Layer 7 of a small transformer language model trained on English Wikipedia (10 layers, counted from 0, width 64).
A neuron's activation on a vector x is GELU(weights . x + bias), where the dot is the dot product.
The model reads these tokens: "ha" "l" "f" " against" " Ireland" " on" " 7" " February" " 18" "91" " (" "lo" "st" " 7" "–" "2" ")" "," " at" " right" "-" "ha" "l" "f" " against" " Scotland" " on" " 21" " March" " 18" "91"

The vector x that enters this layer's MLP at each token. A number n stands for n times 0.034.
0 "ha": -22 54 -13 -32 -4 41 23 11 -9 18 -37 5 14 -3 -59 80 30 -45 10 14 6 22 27 -7 -4 -4 -39 -70 -22 8 1 -13 1 -26 -16 -24 43 -5 -25 -26 -15 6 -22 21 33 -33 -19 57 -25 26 -30 3 23 -55 -17 16 -2 -18 -22 45 -4 31 36 64
1 "l": -1 40 -26 12 14 50 -28 -13 -13 46 -31 14 9 -9 -54 94 16 -45 17 28 1 59 6 19 22 0 -38 -66 12 1 -9 1 2 -37 -16 -39 13 -11 -25 -28 -20 8 -22 15 29 -34 -14 35 -26 23 -32 -6 34 -40 -23 -26 15 -27 -14 40 -7 17 53 38
2 "f": -17 37 -21 -10 20 55 -23 26 -19 37 -40 -11 25 -18 -46 73 -4 -61 12 17 8 48 -1 21 -12 -24 -50 -69 11 32 -10 10 23 -18 -9 -31 30 0 8 -13 -43 7 -7 -22 38 -28 -22 31 -33 23 -8 20 14 -59 -20 0 -7 -19 -5 41 -3 33 52 39
3 " against": -40 29 -7 61 -16 -9 -34 -43 -40 6 24 15 2 -11 -21 74 11 -29 -1 -17 14 28 21 5 -40 25 -42 -28 18 -2 19 -11 25 -55 -10 -26 -1 -22 12 -4 -28 44 47 29 45 -43 -1 56 -14 12 -32 -41 9 6 -39 -13 -8 -46 10 42 -19 28 31 47
4 " Ireland": -23 -28 -4 -3 -13 14 -1 -42 5 -23 -23 11 -25 -17 5 73 2 -29 -9 48 40 56 4 13 -46 28 -53 -47 40 9 -27 -8 22 -44 -13 9 39 -24 45 -49 -22 6 39 27 20 -30 -2 39 -6 38 5 -20 36 -45 -27 -18 -15 -37 -4 43 -17 -10 32 51
5 " on": -38 56 3 17 -33 21 6 -44 -62 4 49 17 14 -16 -3 63 -27 -22 -18 -4 22 30 18 -37 -27 1 -17 -58 1 -6 6 -40 29 -33 30 -21 28 -33 0 -13 -18 17 51 10 7 -41 -31 65 -8 10 -32 -6 39 13 -33 -3 6 -45 18 49 -1 28 -5 50
6 " 7": -40 30 5 -1 -61 -2 3 -12 -17 3 3 -14 -14 -7 17 48 -51 -41 -11 11 67 47 -28 27 -25 45 -10 -64 -8 30 14 -4 15 -17 -14 25 47 8 9 -17 -29 21 6 -32 0 -35 -14 50 -30 36 -42 31 41 7 -4 -27 -23 -75 18 34 16 8 14 36
7 " February": 6 -8 36 -8 -4 1 -13 24 -3 -13 -9 13 -28 -14 3 67 -27 -66 -54 -8 14 3 55 -37 27 -21 -22 2 21 13 7 -60 14 -33 13 49 75 -19 14 -5 -14 3 37 3 43 -44 -20 17 -14 -3 -18 22 1 42 9 -29 -3 -59 -2 65 -27 -6 -33 31
8 " 18": -49 18 -6 -20 -47 35 -38 0 -17 -43 -46 6 -23 -2 12 36 -28 -58 23 33 49 19 -8 -30 18 -23 -4 -30 34 23 11 0 -12 -5 5 17 48 -4 13 -27 -20 13 28 -34 8 13 -23 -17 5 25 -13 47 20 27 -11 -8 -29 -69 18 80 21 -30 7 67
9 "91": -29 -23 -2 0 8 10 -27 -13 51 -51 -28 -8 -2 -2 1 35 -20 -90 3 36 22 51 -4 -3 15 -16 -17 21 10 44 19 -38 11 -37 38 -46 40 19 63 -1 -9 -28 50 -15 22 -6 28 -18 -9 3 -20 10 18 31 -14 5 -62 -53 -10 57 -9 -29 -7 26
10 " (": -29 73 -1 -52 -14 24 -22 3 -45 -53 -37 -1 6 -7 6 52 4 -13 -12 -10 27 55 -12 55 -4 -10 -5 -40 14 -13 15 -9 -26 31 7 -60 58 -47 20 -50 0 -14 34 2 -5 -38 -45 12 -10 28 -6 -24 13 6 -10 57 -26 -16 20 39 22 44 18 19
11 "lo": 31 64 -3 -50 13 -3 31 13 21 33 -2 -28 -5 6 -8 51 -4 -60 -27 -42 32 -9 39 25 39 0 42 -65 13 -21 -25 39 -7 21 17 -10 24 5 -18 -45 -11 -30 16 -2 49 -49 -13 19 -18 -66 -51 -3 31 -23 -8 -14 -11 -11 31 -34 -1 13 37 31
12 "st": 18 33 -16 -34 -9 26 -10 15 -27 62 -22 10 4 -13 -9 59 -2 -56 -55 -18 50 36 41 18 -13 7 -21 -84 7 -5 -22 22 -15 -3 -20 -25 9 48 -7 -26 -26 -13 43 -14 42 -25 17 30 -32 -51 9 -4 19 -33 -32 30 -14 -32 27 14 -4 51 40 13
13 " 7": -17 20 20 -17 -81 13 14 2 -31 13 -25 3 -5 11 14 26 -47 -52 -40 24 59 49 -18 22 -1 9 6 -80 26 1 30 20 -1 19 11 17 39 34 -5 -23 -39 -31 19 -48 6 -35 13 29 -9 -9 -35 13 38 -16 3 -11 -30 -47 -19 38 56 18 37 0
14 "–": -17 35 4 11 -7 42 -32 11 -20 -32 -19 23 -33 18 -29 2 -41 -81 -44 -30 11 23 9 39 22 7 45 -3 11 -72 27 12 -22 17 44 -11 54 8 1 -55 -12 -28 23 -10 20 6 1 5 -8 -63 -8 -8 -18 19 9 -40 -18 -6 17 34 62 26 43 26
15 "2": -47 9 11 -8 -35 4 1 7 -5 20 -72 -1 -7 7 7 52 8 -57 -62 21 57 45 -13 26 24 42 -4 -51 0 18 33 -12 15 -6 18 -7 14 49 7 -32 -8 5 45 -27 27 -56 31 18 -17 -30 -22 -3 39 -18 -12 -18 -56 -58 10 11 42 4 29 -1
16 ")": -74 -17 26 46 25 -15 -17 -28 15 -8 -27 13 10 6 -5 46 19 -13 -6 -3 31 83 46 32 -45 -28 -38 -5 19 49 16 11 9 -31 8 -29 12 3 14 -48 -12 -50 16 -5 -35 -45 -1 -27 -12 21 -24 -16 -10 31 -4 26 -1 -59 23 39 4 -36 30 52
17 ",": -22 15 -7 66 47 -27 -22 -46 -9 -22 -41 -24 -10 -12 -1 78 -21 -21 -11 -13 1 28 30 42 -36 26 -54 -8 8 -8 -36 28 -3 40 -12 31 -27 5 42 -35 -1 -12 31 26 23 -81 -5 -33 -32 14 17 -6 -30 38 -24 17 12 -25 -13 49 16 24 6 30
18 " at": -21 78 12 72 -21 20 -4 -54 -57 40 43 10 -4 -36 2 25 -20 -24 -30 -8 17 25 20 26 -63 -19 0 -47 22 -9 21 -18 34 -17 20 -26 -28 -13 51 -24 -31 -4 37 19 36 -23 15 32 -4 -29 -29 -8 27 21 -32 -16 7 13 27 19 -59 8 -22 6
19 " right": -20 -16 7 34 6 -13 -4 -42 -66 -8 42 6 -37 -3 59 3 -24 -81 0 -29 39 60 39 13 -20 8 22 -50 -2 33 6 -14 -24 -54 -25 -12 -4 2 -7 -17 -28 15 -17 52 30 -37 -9 50 6 21 28 -12 24 -30 0 -9 11 -18 37 -7 -20 23 52 31
20 "-": -9 -4 -27 -19 -8 14 -17 -34 -39 -23 20 6 -37 -36 34 -21 -41 -46 14 -52 -8 56 32 45 -10 80 24 -10 -1 50 -35 16 -3 -17 -17 -28 6 -5 20 -27 -5 2 -1 15 -7 -56 -31 33 -10 18 -14 13 -24 -2 -15 -32 2 24 43 5 35 52 53 63
21 "ha": -14 12 -16 -9 7 -53 2 -4 12 57 -13 -33 -12 -16 1 40 27 -37 -4 -26 -14 29 53 43 52 25 35 -30 -28 45 -24 50 8 -53 -9 -1 -55 22 -58 -14 -7 27 -19 -9 17 -10 -38 68 -16 22 -34 19 16 -52 -14 -47 -5 -5 14 -2 32 1 12 38
22 "l": 16 11 -37 46 26 25 -67 -44 -13 61 -3 -5 -9 1 -18 68 10 -27 11 3 4 83 8 51 48 2 14 -32 15 32 -38 16 -1 -53 -17 -23 -43 10 -27 -5 -24 26 -15 4 13 -8 -14 19 -40 11 -13 0 39 -23 -28 -65 -3 -16 2 9 -22 -6 51 11
23 "f": 2 11 -36 9 45 31 -52 -2 -16 36 -16 -39 9 -5 -11 48 -12 -55 -4 -12 16 69 -9 36 -2 -28 -20 -28 3 85 -41 23 29 -36 -28 -27 -4 31 21 16 -51 38 8 -39 22 -3 -20 26 -48 19 17 22 19 -38 -19 -32 -35 -12 13 22 -18 14 47 17
24 " against": -44 -1 -9 74 -8 -8 -38 -58 -43 -1 44 18 -1 -16 21 48 9 -26 -14 -22 24 33 22 -9 -41 32 -34 -12 32 6 19 -8 9 -68 24 -19 -43 -11 32 5 -27 45 61 33 43 -25 1 48 -21 -4 -4 -46 12 -2 -28 -28 -22 -26 14 32 -23 18 16 18
25 " Scotland": -32 -35 5 11 -19 23 -6 -49 1 -35 -2 7 -22 -29 34 70 -9 -29 -15 45 59 59 12 28 -58 15 -36 -17 27 21 -31 -34 16 -59 2 9 32 -28 57 -36 -13 -1 49 17 5 -14 2 25 -12 33 9 -34 58 -31 -21 -9 -18 -22 -4 33 -18 -16 9 21
26 " on": -36 34 16 24 -35 33 5 -52 -72 9 67 25 9 -24 21 41 -41 -28 -27 -8 30 31 21 -44 -18 -5 13 -51 4 -5 13 -30 24 -39 49 -20 -3 -28 4 -18 -25 16 53 18 -15 -22 -30 63 -15 5 -28 -10 35 13 -35 -8 4 -34 16 43 19 24 -9 31
27 " 21": -19 11 -2 -3 -60 3 -40 -9 -30 -26 -5 -22 -23 -19 38 29 -52 -41 -18 1 74 29 -17 -6 -25 22 2 -30 -8 31 -11 8 32 -16 10 50 45 13 -18 -9 -5 10 35 -24 -10 5 -29 44 -12 24 -56 64 31 18 5 -32 -24 -71 32 31 22 6 4 46
28 " March": 7 -17 31 -32 -15 29 -22 43 -7 -18 -5 20 -33 -18 25 58 -18 -53 -51 -28 22 -21 52 -51 19 -43 7 19 19 27 -7 -40 5 -38 24 60 49 -19 34 9 -10 -7 34 -3 31 -20 -14 -9 -18 0 -8 22 0 54 19 -21 -24 -59 3 62 -14 -31 -30 23
29 " 18": -41 14 -12 -23 -44 39 -41 -3 -8 -57 -45 18 -23 -7 24 16 -23 -55 32 26 51 11 -16 -41 7 -41 12 -16 29 20 2 5 -28 -10 11 28 34 -1 23 -15 -10 0 22 -35 11 30 -14 -30 11 20 -8 51 17 33 -3 -3 -32 -59 15 77 34 -45 10 54
30 "91": -23 -27 -3 -1 7 24 -30 -14 46 -59 -34 -2 -1 -1 15 27 -17 -84 3 33 21 42 -5 2 16 -31 -9 30 -1 51 11 -32 3 -41 49 -39 26 19 66 10 -2 -33 51 -15 15 1 32 -26 -6 -2 -19 4 6 41 -11 8 -64 -41 -15 54 4 -42 -6 21

Each question shows the input weights of one neuron of the MLP. A number n stands for n times 0.0046.

n38 (bias -0.028): -1 35 0 11 -4 -15 -5 6 -18 -13 -3 -14 -14 -13 -21 -14 18 11 4 -14 1 22 -4 1 9 10 14 12 5 -7 -15 -5 15 -24 -51 -5 -3 -11 -15 -8 16 -15 -3 23 -5 20 5 38 -8 14 -4 0 28 10 -4 -8 14 25 -8 -6 10 -7 -9 9
On which token does it fire most? 21 "ha"

n167 (bias -0.019): -5 -34 -14 57 -1 14 -5 -13 -8 -36 -11 22 0 -53 12 -10 28 32 20 -17 10 26 -7 -5 24 43 4 25 15 14 26 -45 -19 18 -37 -20 14 3 -38 -12 -12 -35 -3 -9 -13 -8 17 0 19 -20 3 -51 -40 8 8 -5 -18 11 -24 27 -12 9 7 24
Its three highest activations, in order, are on tokens 16 ")", 20 "-", 24 " against"

n95 (bias -0.029): 43 -9 -25 5 15 -4 -5 -19 -4 26 2 -22 9 2 -13 11 -11 -11 4 -7 -5 49 -39 18 5 35 9 6 6 -25 5 -18 19 -21 -10 5 1 6 -14 6 -23 -32 17 -18 9 17 -2 -28 -17 2 23 4 8 41 -7 -2 -16 -11 32 13 -10 -2 18 -9
On which two tokens does it fire most, strongest first? 22 "l", 23 "f"

n105 (bias -0.029): 21 -10 -9 18 -25 -12 -7 -25 16 6 -8 11 31 -8 1 -8 -2 27 17 30 3 -19 3 16 1 12 -37 -6 33 -42 16 -7 8 -14 4 -26 24 -10 -5 -31 36 3 6 -48 -19 -2 -6 32 26 18 13 -39 -16 36 -32 17 -16 48 -27 27 -19 -52 -9 -22
On which token does it fire most? 25 " Scotland"

n56 (bias -0.027): 24 -8 1 17 -14 -10 -3 7 -16 13 39 -33 3 -19 -14 24 20 10 5 -14 -2 48 -22 -28 13 20 -1 -9 64 -18 33 -27 -29 -3 5 -30 -14 -10 9 9 11 -9 -2 -9 29 26 15 45 -13 -17 -29 11 -5 34 38 -16 7 -9 -19 -10 6 2 -28 9
On which token does it fire most, and how strongly? 24 " against", at about 1.3

n135 (bias -0.029): -12 -1 22 -14 -32 13 -38 6 1 -13 7 -4 -21 1 3 -15 -10 -18 -24 44 3 12 3 10 5 -1 -14 17 13 -7 57 8 -45 29 0 0 35 -18 2 -43 18 -13 -41 28 -2 0 -33 31 4 12 -21 6 -17 57 12 -2 -4 25 -34 4 -10 -6 24 18
On which token does it fire most? 14 "–"

n13 (bias -0.006): -21 -12 3 24 -29 -1 17 -13 -3 -11 -60 18 -28 -10 -20 -5 17 -15 -11 -24 25 -10 15 1 -14 38 12 -21 38 17 -15 -15 -19 18 -8 -18 0 18 42 2 -15 19 3 57 -5 50 -38 -4 19 -19 0 -14 12 15 8 20 1 6 16 -47 -29 -6 22 -29
On which token does it fire most, and how strongly? 19 " right", at about 0.92

n173 (bias -0.022): 16 -21 -3 16 -5 -56 25 10 -7 -13 -19 26 9 -5 -10 33 -3 43 9 25 -13 -1 -23 -15 -6 -47 59 -1 45 -20 7 -26 19 9 -21 -15 -41 3 15 9 17 -5 12 1 1 -3 0 -2 -3 20 12 25 8 -17 -19 11 17 -18 -12 -11 -30 -10 15 5
On which two tokens does it fire most, strongest first? 4 " Ireland", 18 " at"

n7 (bias -0.024): 35 -4 -31 22 -28 -9 5 2 17 -4 6 6 22 4 22 -12 -15 -21 10 3 -20 40 17 2 -3 -1 5 -1 -15 -1 48 -5 -71 13 3 -32 4 -3 -24 3 11 9 -17 -23 7 -11 9 -21 -14 46 1 -6 -49 -13 -13 1 -7 14 0 18 2 -6 37 -4
On which two tokens does it fire most, strongest first? 20 "-", 19 " right"

n142 (bias 0.006): -39 13 24 10 -33 -18 23 1 36 -16 -19 -2 0 -21 6 -9 -3 4 7 11 -11 5 6 -2 8 22 -1 1 25 -24 5 -15 -29 -27 21 19 3 -2 -21 24 -11 7 9 24 -11 6 31 4 -33 -17 43 11 -8 17 16 -39 -10 -28 -4 -17 -25 49 -37 -3
On which token does it fire most, and how strongly? 7 " February", at about 0.73

n125 (bias -0.030): -10 -18 -3 -5 6 9 8 -13 -20 -10 -3 1 -3 -33 -28 1 -11 95 12 -16 -2 -3 -15 -16 9 36 23 26 -10 7 -2 -18 7 -32 8 -17 33 -16 -25 30 -4 -11 -13 -14 9 -15 -5 37 -22 -28 -12 1 5 -2 -17 35 -10 10 -18 56 -38 -2 15 63
On which token does it fire most, and how strongly? 5 " on", at about 1.3

n216 (bias -0.003): 3 4 -4 -23 -7 0 -5 4 19 -23 36 -9 -14 1 8 16 27 14 0 6 -22 19 -5 -10 16 16 7 -7 17 13 46 -19 -22 -31 19 -10 -4 -12 3 -14 42 10 23 -29 -7 -19 22 20 -59 -12 32 18 31 -15 29 5 -38 -21 -5 -10 -10 -24 -23 -8
On which token does it fire most? 9 "91"

n197 (bias -0.024): -5 21 -13 20 -34 3 -25 4 7 20 8 -7 -7 20 43 12 8 -5 -6 7 37 -1 -43 -15 10 -48 -8 23 4 -41 1 -10 -30 16 -8 -13 -6 -1 28 -1 24 34 -34 4 -5 -1 -29 -19 17 0 14 22 31 15 1 20 12 -8 5 -29 18 -7 4 -26
Its three highest activations, in order, are on tokens 29 " 18", 8 " 18", 10 " ("

n46 (bias -0.016): -6 14 37 31 1 -20 -20 -27 51 -20 -12 -4 -18 11 -11 19 12 -18 -21 -4 14 -2 -10 18 30 -24 -5 -16 -1 38 28 -4 8 6 -78 -8 10 -22 5 -5 4 11 -11 -11 7 -2 -15 -15 15 -6 9 -55 8 2 9 41 57 6 10 -11 -24 0 9 -22
On which token does it fire most? 16 ")"

n179 (bias -0.026): 23 49 8 47 -17 25 -9 -13 25 -2 4 -16 22 -8 -27 3 11 -9 15 -12 -30 3 34 -25 -24 -2 23 26 25 12 28 6 16 -6 -42 -27 -10 -29 -12 25 -13 -19 6 11 -6 -17 9 -24 22 -33 -2 -49 -25 12 32 5 2 -52 -3 -10 -10 15 16 8
On which token does it fire most? 3 " against"

n253 (bias 0.002): 53 19 -20 52 -60 -5 17 7 -15 0 -59 -35 -10 -11 1 -5 -4 19 3 11 0 -16 39 -1 13 -4 5 -21 17 -24 27 11 13 10 18 23 -43 -9 35 -18 -26 4 -25 6 -4 17 -4 -3 8 -20 28 47 8 -18 4 -4 -3 -11 -1 -37 6 4 -2 10
Its three highest activations, in order, are on tokens 18 " at", 13 " 7", 11 "lo"

n121 (bias -0.038): 8 -6 7 -1 27 10 1 10 5 -7 -10 -4 1 -10 13 8 -2 3 -22 19 -7 -29 -22 -35 -17 -1 -24 14 3 -4 30 -7 -1 14 -27 -2 17 -11 1 11 -13 -5 -11 -16 6 12 4 27 7 -24 -8 5 -4 -9 20 -16 -8 21 13 16 -9 -5 2 13
On which two tokens does it fire most, strongest first? 7 " February", 28 " March"

n254 (bias -0.009): 22 20 -7 11 18 -21 -30 15 -29 38 -7 -11 4 -21 3 -23 26 -7 -4 4 -25 15 -11 -31 34 28 23 -10 -12 6 -23 -10 -13 -3 -32 -20 31 16 1 26 -41 -21 31 40 -8 31 -21 -21 15 -12 -3 -19 5 35 -5 -13 -5 10 -13 35 1 -25 -3 -20
On which token does it fire most? 22 "l"

n126 (bias -0.011): 38 -41 -31 -1 17 -8 -31 22 -6 27 -19 21 33 12 7 8 17 -39 -14 -11 -1 -9 -2 5 -5 41 -36 -25 -13 17 -3 -14 -15 -10 -2 19 -17 -33 -14 -8 30 24 26 -28 -10 -22 4 16 31 -2 15 -10 -21 -1 35 -13 20 16 -14 36 -7 -18 27 -14
On which token does it fire most? 1 "l"

n62 (bias -0.020): 25 -10 2 37 -8 27 8 -15 -5 -4 -36 3 39 57 -9 45 35 2 -9 25 35 2 -19 -16 -8 -30 12 -10 -10 -6 22 -15 -22 75 20 9 44 -11 -42 -19 -17 -11 -2 -11 24 16 -27 -18 8 2 -10 -4 -41 -17 19 -9 12 -1 4 -15 -22 -46 -10 -4
On which two tokens does it fire most, strongest first? 8 " 18", 29 " 18"

n35 (bias -0.007): 22 32 -6 30 -7 -14 -6 10 -37 -20 -4 -39 -45 -15 -3 -17 -33 9 13 7 -27 33 31 23 -6 3 -18 63 31 8 -27 21 25 41 -37 -41 16 -20 -12 4 16 -23 -6 -29 -12 -34 16 30 7 49 41 3 -18 3 14 -1 -17 -27 2 -29 -9 -47 -5 17
On which token does it fire most? 20 "-"

n15 (bias 0.002): 9 -6 -27 23 13 -10 -18 17 7 44 -11 -20 0 13 -12 -34 18 8 -24 14 -22 -26 -64 -4 9 -3 41 -35 30 11 -3 8 -27 5 6 -12 -13 19 -17 1 -25 2 25 -19 -11 10 -18 11 17 4 18 11 -31 15 -24 -11 10 -2 26 -2 -6 11 4 33
On which token does it fire most? 23 "f"

n169 (bias -0.015): -1 27 -2 2 -1 -12 -25 -19 44 -4 -11 -37 21 -15 23 -2 0 19 -16 2 16 28 -12 -8 -15 2 -1 15 3 10 2 -12 -10 -21 7 14 12 5 -51 -14 6 11 -5 -5 -7 1 -23 43 -18 -10 15 14 -2 3 -14 -3 -3 3 13 4 30 -30 -3 8
On which token does it fire most, and how strongly? 27 " 21", at about 1.5

n193 (bias -0.018): 10 -40 -28 2 20 -13 3 -5 -18 3 -19 10 6 16 -7 -5 10 11 -2 13 24 3 -8 -20 -4 21 1 22 2 3 -15 -7 17 37 -14 -5 27 -14 -47 23 6 -17 -3 1 20 11 -10 36 -21 18 -39 -32 6 -22 -4 19 5 9 -6 6 -14 9 -8 -18
On which two tokens does it fire most, strongest first? 0 "ha", 1 "l"

n189 (bias -0.026): -6 2 21 -22 -9 -29 -11 24 -19 -12 10 9 -15 -23 7 10 -1 9 -4 -18 -5 0 0 -3 31 -10 1 -10 16 10 33 7 -12 8 -17 10 -2 -5 -10 1 -2 2 9 -4 -5 -3 -8 4 -13 6 11 -12 -3 -9 -9 8 14 13 16 8 3 -24 39 7
On which token does it fire most? 10 " ("

n25 (bias -0.008): -23 -20 -20 14 19 19 5 6 -9 15 9 2 4 8 12 -15 -26 -9 -25 24 0 31 -4 -11 30 8 -4 0 -9 11 -1 -14 -23 11 -27 -21 -2 -15 27 0 32 20 10 -5 -9 -3 -26 41 4 34 -42 -9 -15 2 35 2 -16 -52 38 1 -31 -2 -15 14
On which token does it fire most, and how strongly? 6 " 7", at about 1.5

n92 (bias -0.024): -15 -14 -1 13 1 -26 -21 16 -17 3 -21 37 -4 -8 -25 -4 -22 -10 16 -8 -7 21 14 -8 -5 13 -18 25 22 11 -3 -1 15 6 -41 9 -16 -5 1 5 6 0 -2 12 4 -11 13 -2 22 -2 -1 -16 40 30 -17 -25 -8 -8 -2 8 6 7 23 2
On which token does it fire most, and how strongly? 3 " against", at about 1.2

n119 (bias -0.012): 18 -17 -22 -22 -26 20 -4 7 21 48 21 8 41 23 -29 4 1 1 -17 -5 16 2 -22 23 -60 -16 -37 -35 -4 -14 0 2 -18 31 3 -38 24 -13 -2 0 -18 2 2 0 24 13 5 31 41 -17 11 -5 25 2 6 25 -20 44 -9 -9 -18 11 -18 -26
On which token does it fire most? 12 "st"

n204 (bias -0.027): -9 -2 -11 -8 16 1 32 5 12 10 25 -7 9 -11 4 -11 13 -12 -21 32 -18 -6 -6 -23 4 0 -11 -4 -7 9 29 -12 8 -38 9 19 -9 -4 7 17 20 13 -3 -14 25 -12 -24 31 -9 -15 -4 40 16 14 18 -16 24 -1 -19 -15 -2 -27 -7 11
On which token does it fire most? 7 " February"

n110 (bias -0.012): 1 15 -34 -17 -23 15 21 8 8 -41 -11 -12 27 8 -4 -24 20 23 13 -1 29 -19 56 5 -2 -9 -8 -3 -11 10 -30 -12 15 -8 -7 15 -12 7 -12 6 -18 -8 20 15 2 -6 18 -9 1 -18 -3 9 -14 -33 19 2 -11 -18 -30 21 26 5 18 7
On which token does it fire most? 0 "ha"

n150 (bias -0.019): 18 -4 -3 0 -23 33 15 9 -10 8 -22 -8 -5 -20 8 0 -11 23 1 25 -14 21 33 10 32 28 -2 21 -3 -15 6 -38 9 33 15 -2 -13 -18 20 13 -14 -17 -15 25 -12 -22 7 4 -7 4 -29 7 -8 -29 1 -16 -16 -14 22 -20 25 -12 3 -21
Its three highest activations, in order, are on tokens 15 "2", 20 "-", 13 " 7"

n63 (bias -0.008): -1 -15 3 -24 -3 -12 17 -11 -7 -9 7 2 22 4 -16 -23 11 0 -17 27 -11 26 35 -7 -4 17 -30 -13 -6 2 8 3 -25 44 -11 20 -7 -16 3 -1 -15 -17 -6 11 -11 0 -12 -26 -14 -1 25 -2 17 35 42 4 -21 13 -4 15 -16 -4 5 -3
On which token does it fire most? 17 ","

n53 (bias -0.045): -11 4 -15 8 -1 -10 -16 18 -7 -17 0 5 -2 -3 -3 -18 -11 -11 17 -21 -20 -17 1 -3 4 49 16 39 2 -2 4 -29 8 6 3 21 -5 6 8 6 -4 -4 -3 4 -27 4 -21 17 -14 9 5 -11 -16 11 -2 -23 10 -6 25 0 21 24 21 26
On which token does it fire most, and how strongly? 20 "-", at about 1.9

n148 (bias -0.006): -30 23 1 11 34 -6 -4 -6 -13 -13 4 -23 -15 -4 44 0 20 27 25 -21 -16 -26 -24 10 -4 23 14 -15 23 -36 9 42 2 0 5 -20 22 43 -19 9 19 -11 -2 -3 -5 9 -21 0 4 -5 -18 13 16 -8 -7 3 10 -5 39 -15 -68 3 0 -25
On which token does it fire most? 11 "lo"

n165 (bias -0.030): 9 0 17 -1 -14 20 -12 36 16 32 -6 4 -5 1 -37 -35 -8 6 11 2 -33 -41 -26 14 -20 0 -47 -13 5 20 13 29 -7 24 -34 2 6 10 -34 -4 -5 42 -11 -2 16 -18 5 16 -12 -15 4 9 12 -13 -11 21 9 4 12 6 14 21 -9 7
On which two tokens does it fire most, strongest first? 2 "f", 0 "ha"

n231 (bias -0.011): -22 -33 20 30 10 9 11 -7 -3 27 5 38 -5 5 -10 -17 -7 -13 9 -30 -3 3 31 -62 33 -11 -10 12 10 -16 -43 -8 4 -19 -15 -10 44 -14 7 -37 -31 2 18 -15 -26 -18 29 5 5 -8 23 8 6 -21 24 3 10 -12 59 -20 27 50 5 11
On which token does it fire most? 19 " right"

n2 (bias -0.019): 5 11 3 5 20 6 5 26 24 -1 -6 2 -10 -18 6 24 -10 -7 16 -21 -3 -3 -18 6 31 -1 9 11 28 14 -1 6 -1 -4 1 6 1 -27 -15 11 -14 -8 -29 25 8 1 33 27 -9 -36 -19 -27 -24 9 -3 13 -41 -5 19 -13 -65 8 -4 10
On which token does it fire most? 11 "lo"

n188 (bias -0.012): -3 3 12 18 2 -15 1 6 -18 2 -6 -21 0 -22 -5 -7 9 16 6 -4 13 30 -10 3 0 -5 0 17 3 -17 4 5 -10 3 -25 32 -2 1 10 20 4 -6 17 18 -7 8 26 -1 -18 -1 -21 3 -7 3 -1 10 -10 10 -10 2 -8 -14 -23 18
Its three highest activations, in order, are on tokens 17 ",", 18 " at", 16 ")"

n222 (bias -0.020): 28 -15 -23 -2 13 13 -35 -9 2 -50 12 -5 49 39 -3 -18 -36 4 7 5 -26 -25 -18 -2 -20 27 2 -12 -11 26 1 -10 29 -13 31 32 -2 -13 10 -6 33 -1 13 -7 11 -22 -6 -7 0 -11 9 24 1 14 -17 30 -4 18 -6 -3 0 -1 -1 -4
Its three highest activations, in order, are on tokens 30 "91", 9 "91", 17 ","

n106 (bias -0.024): 5 7 13 -10 35 -15 -11 5 5 18 -6 -19 -12 -7 -6 20 10 -1 -7 33 -9 17 -3 4 10 18 21 16 -8 5 1 1 23 -18 -34 11 -20 -18 -2 -9 -21 -2 2 14 15 -23 -23 15 -5 -11 31 -1 -5 -18 3 1 29 -7 21 -1 -33 -13 10 -8
On which token does it fire most, and how strongly? 22 "l", at about 1.4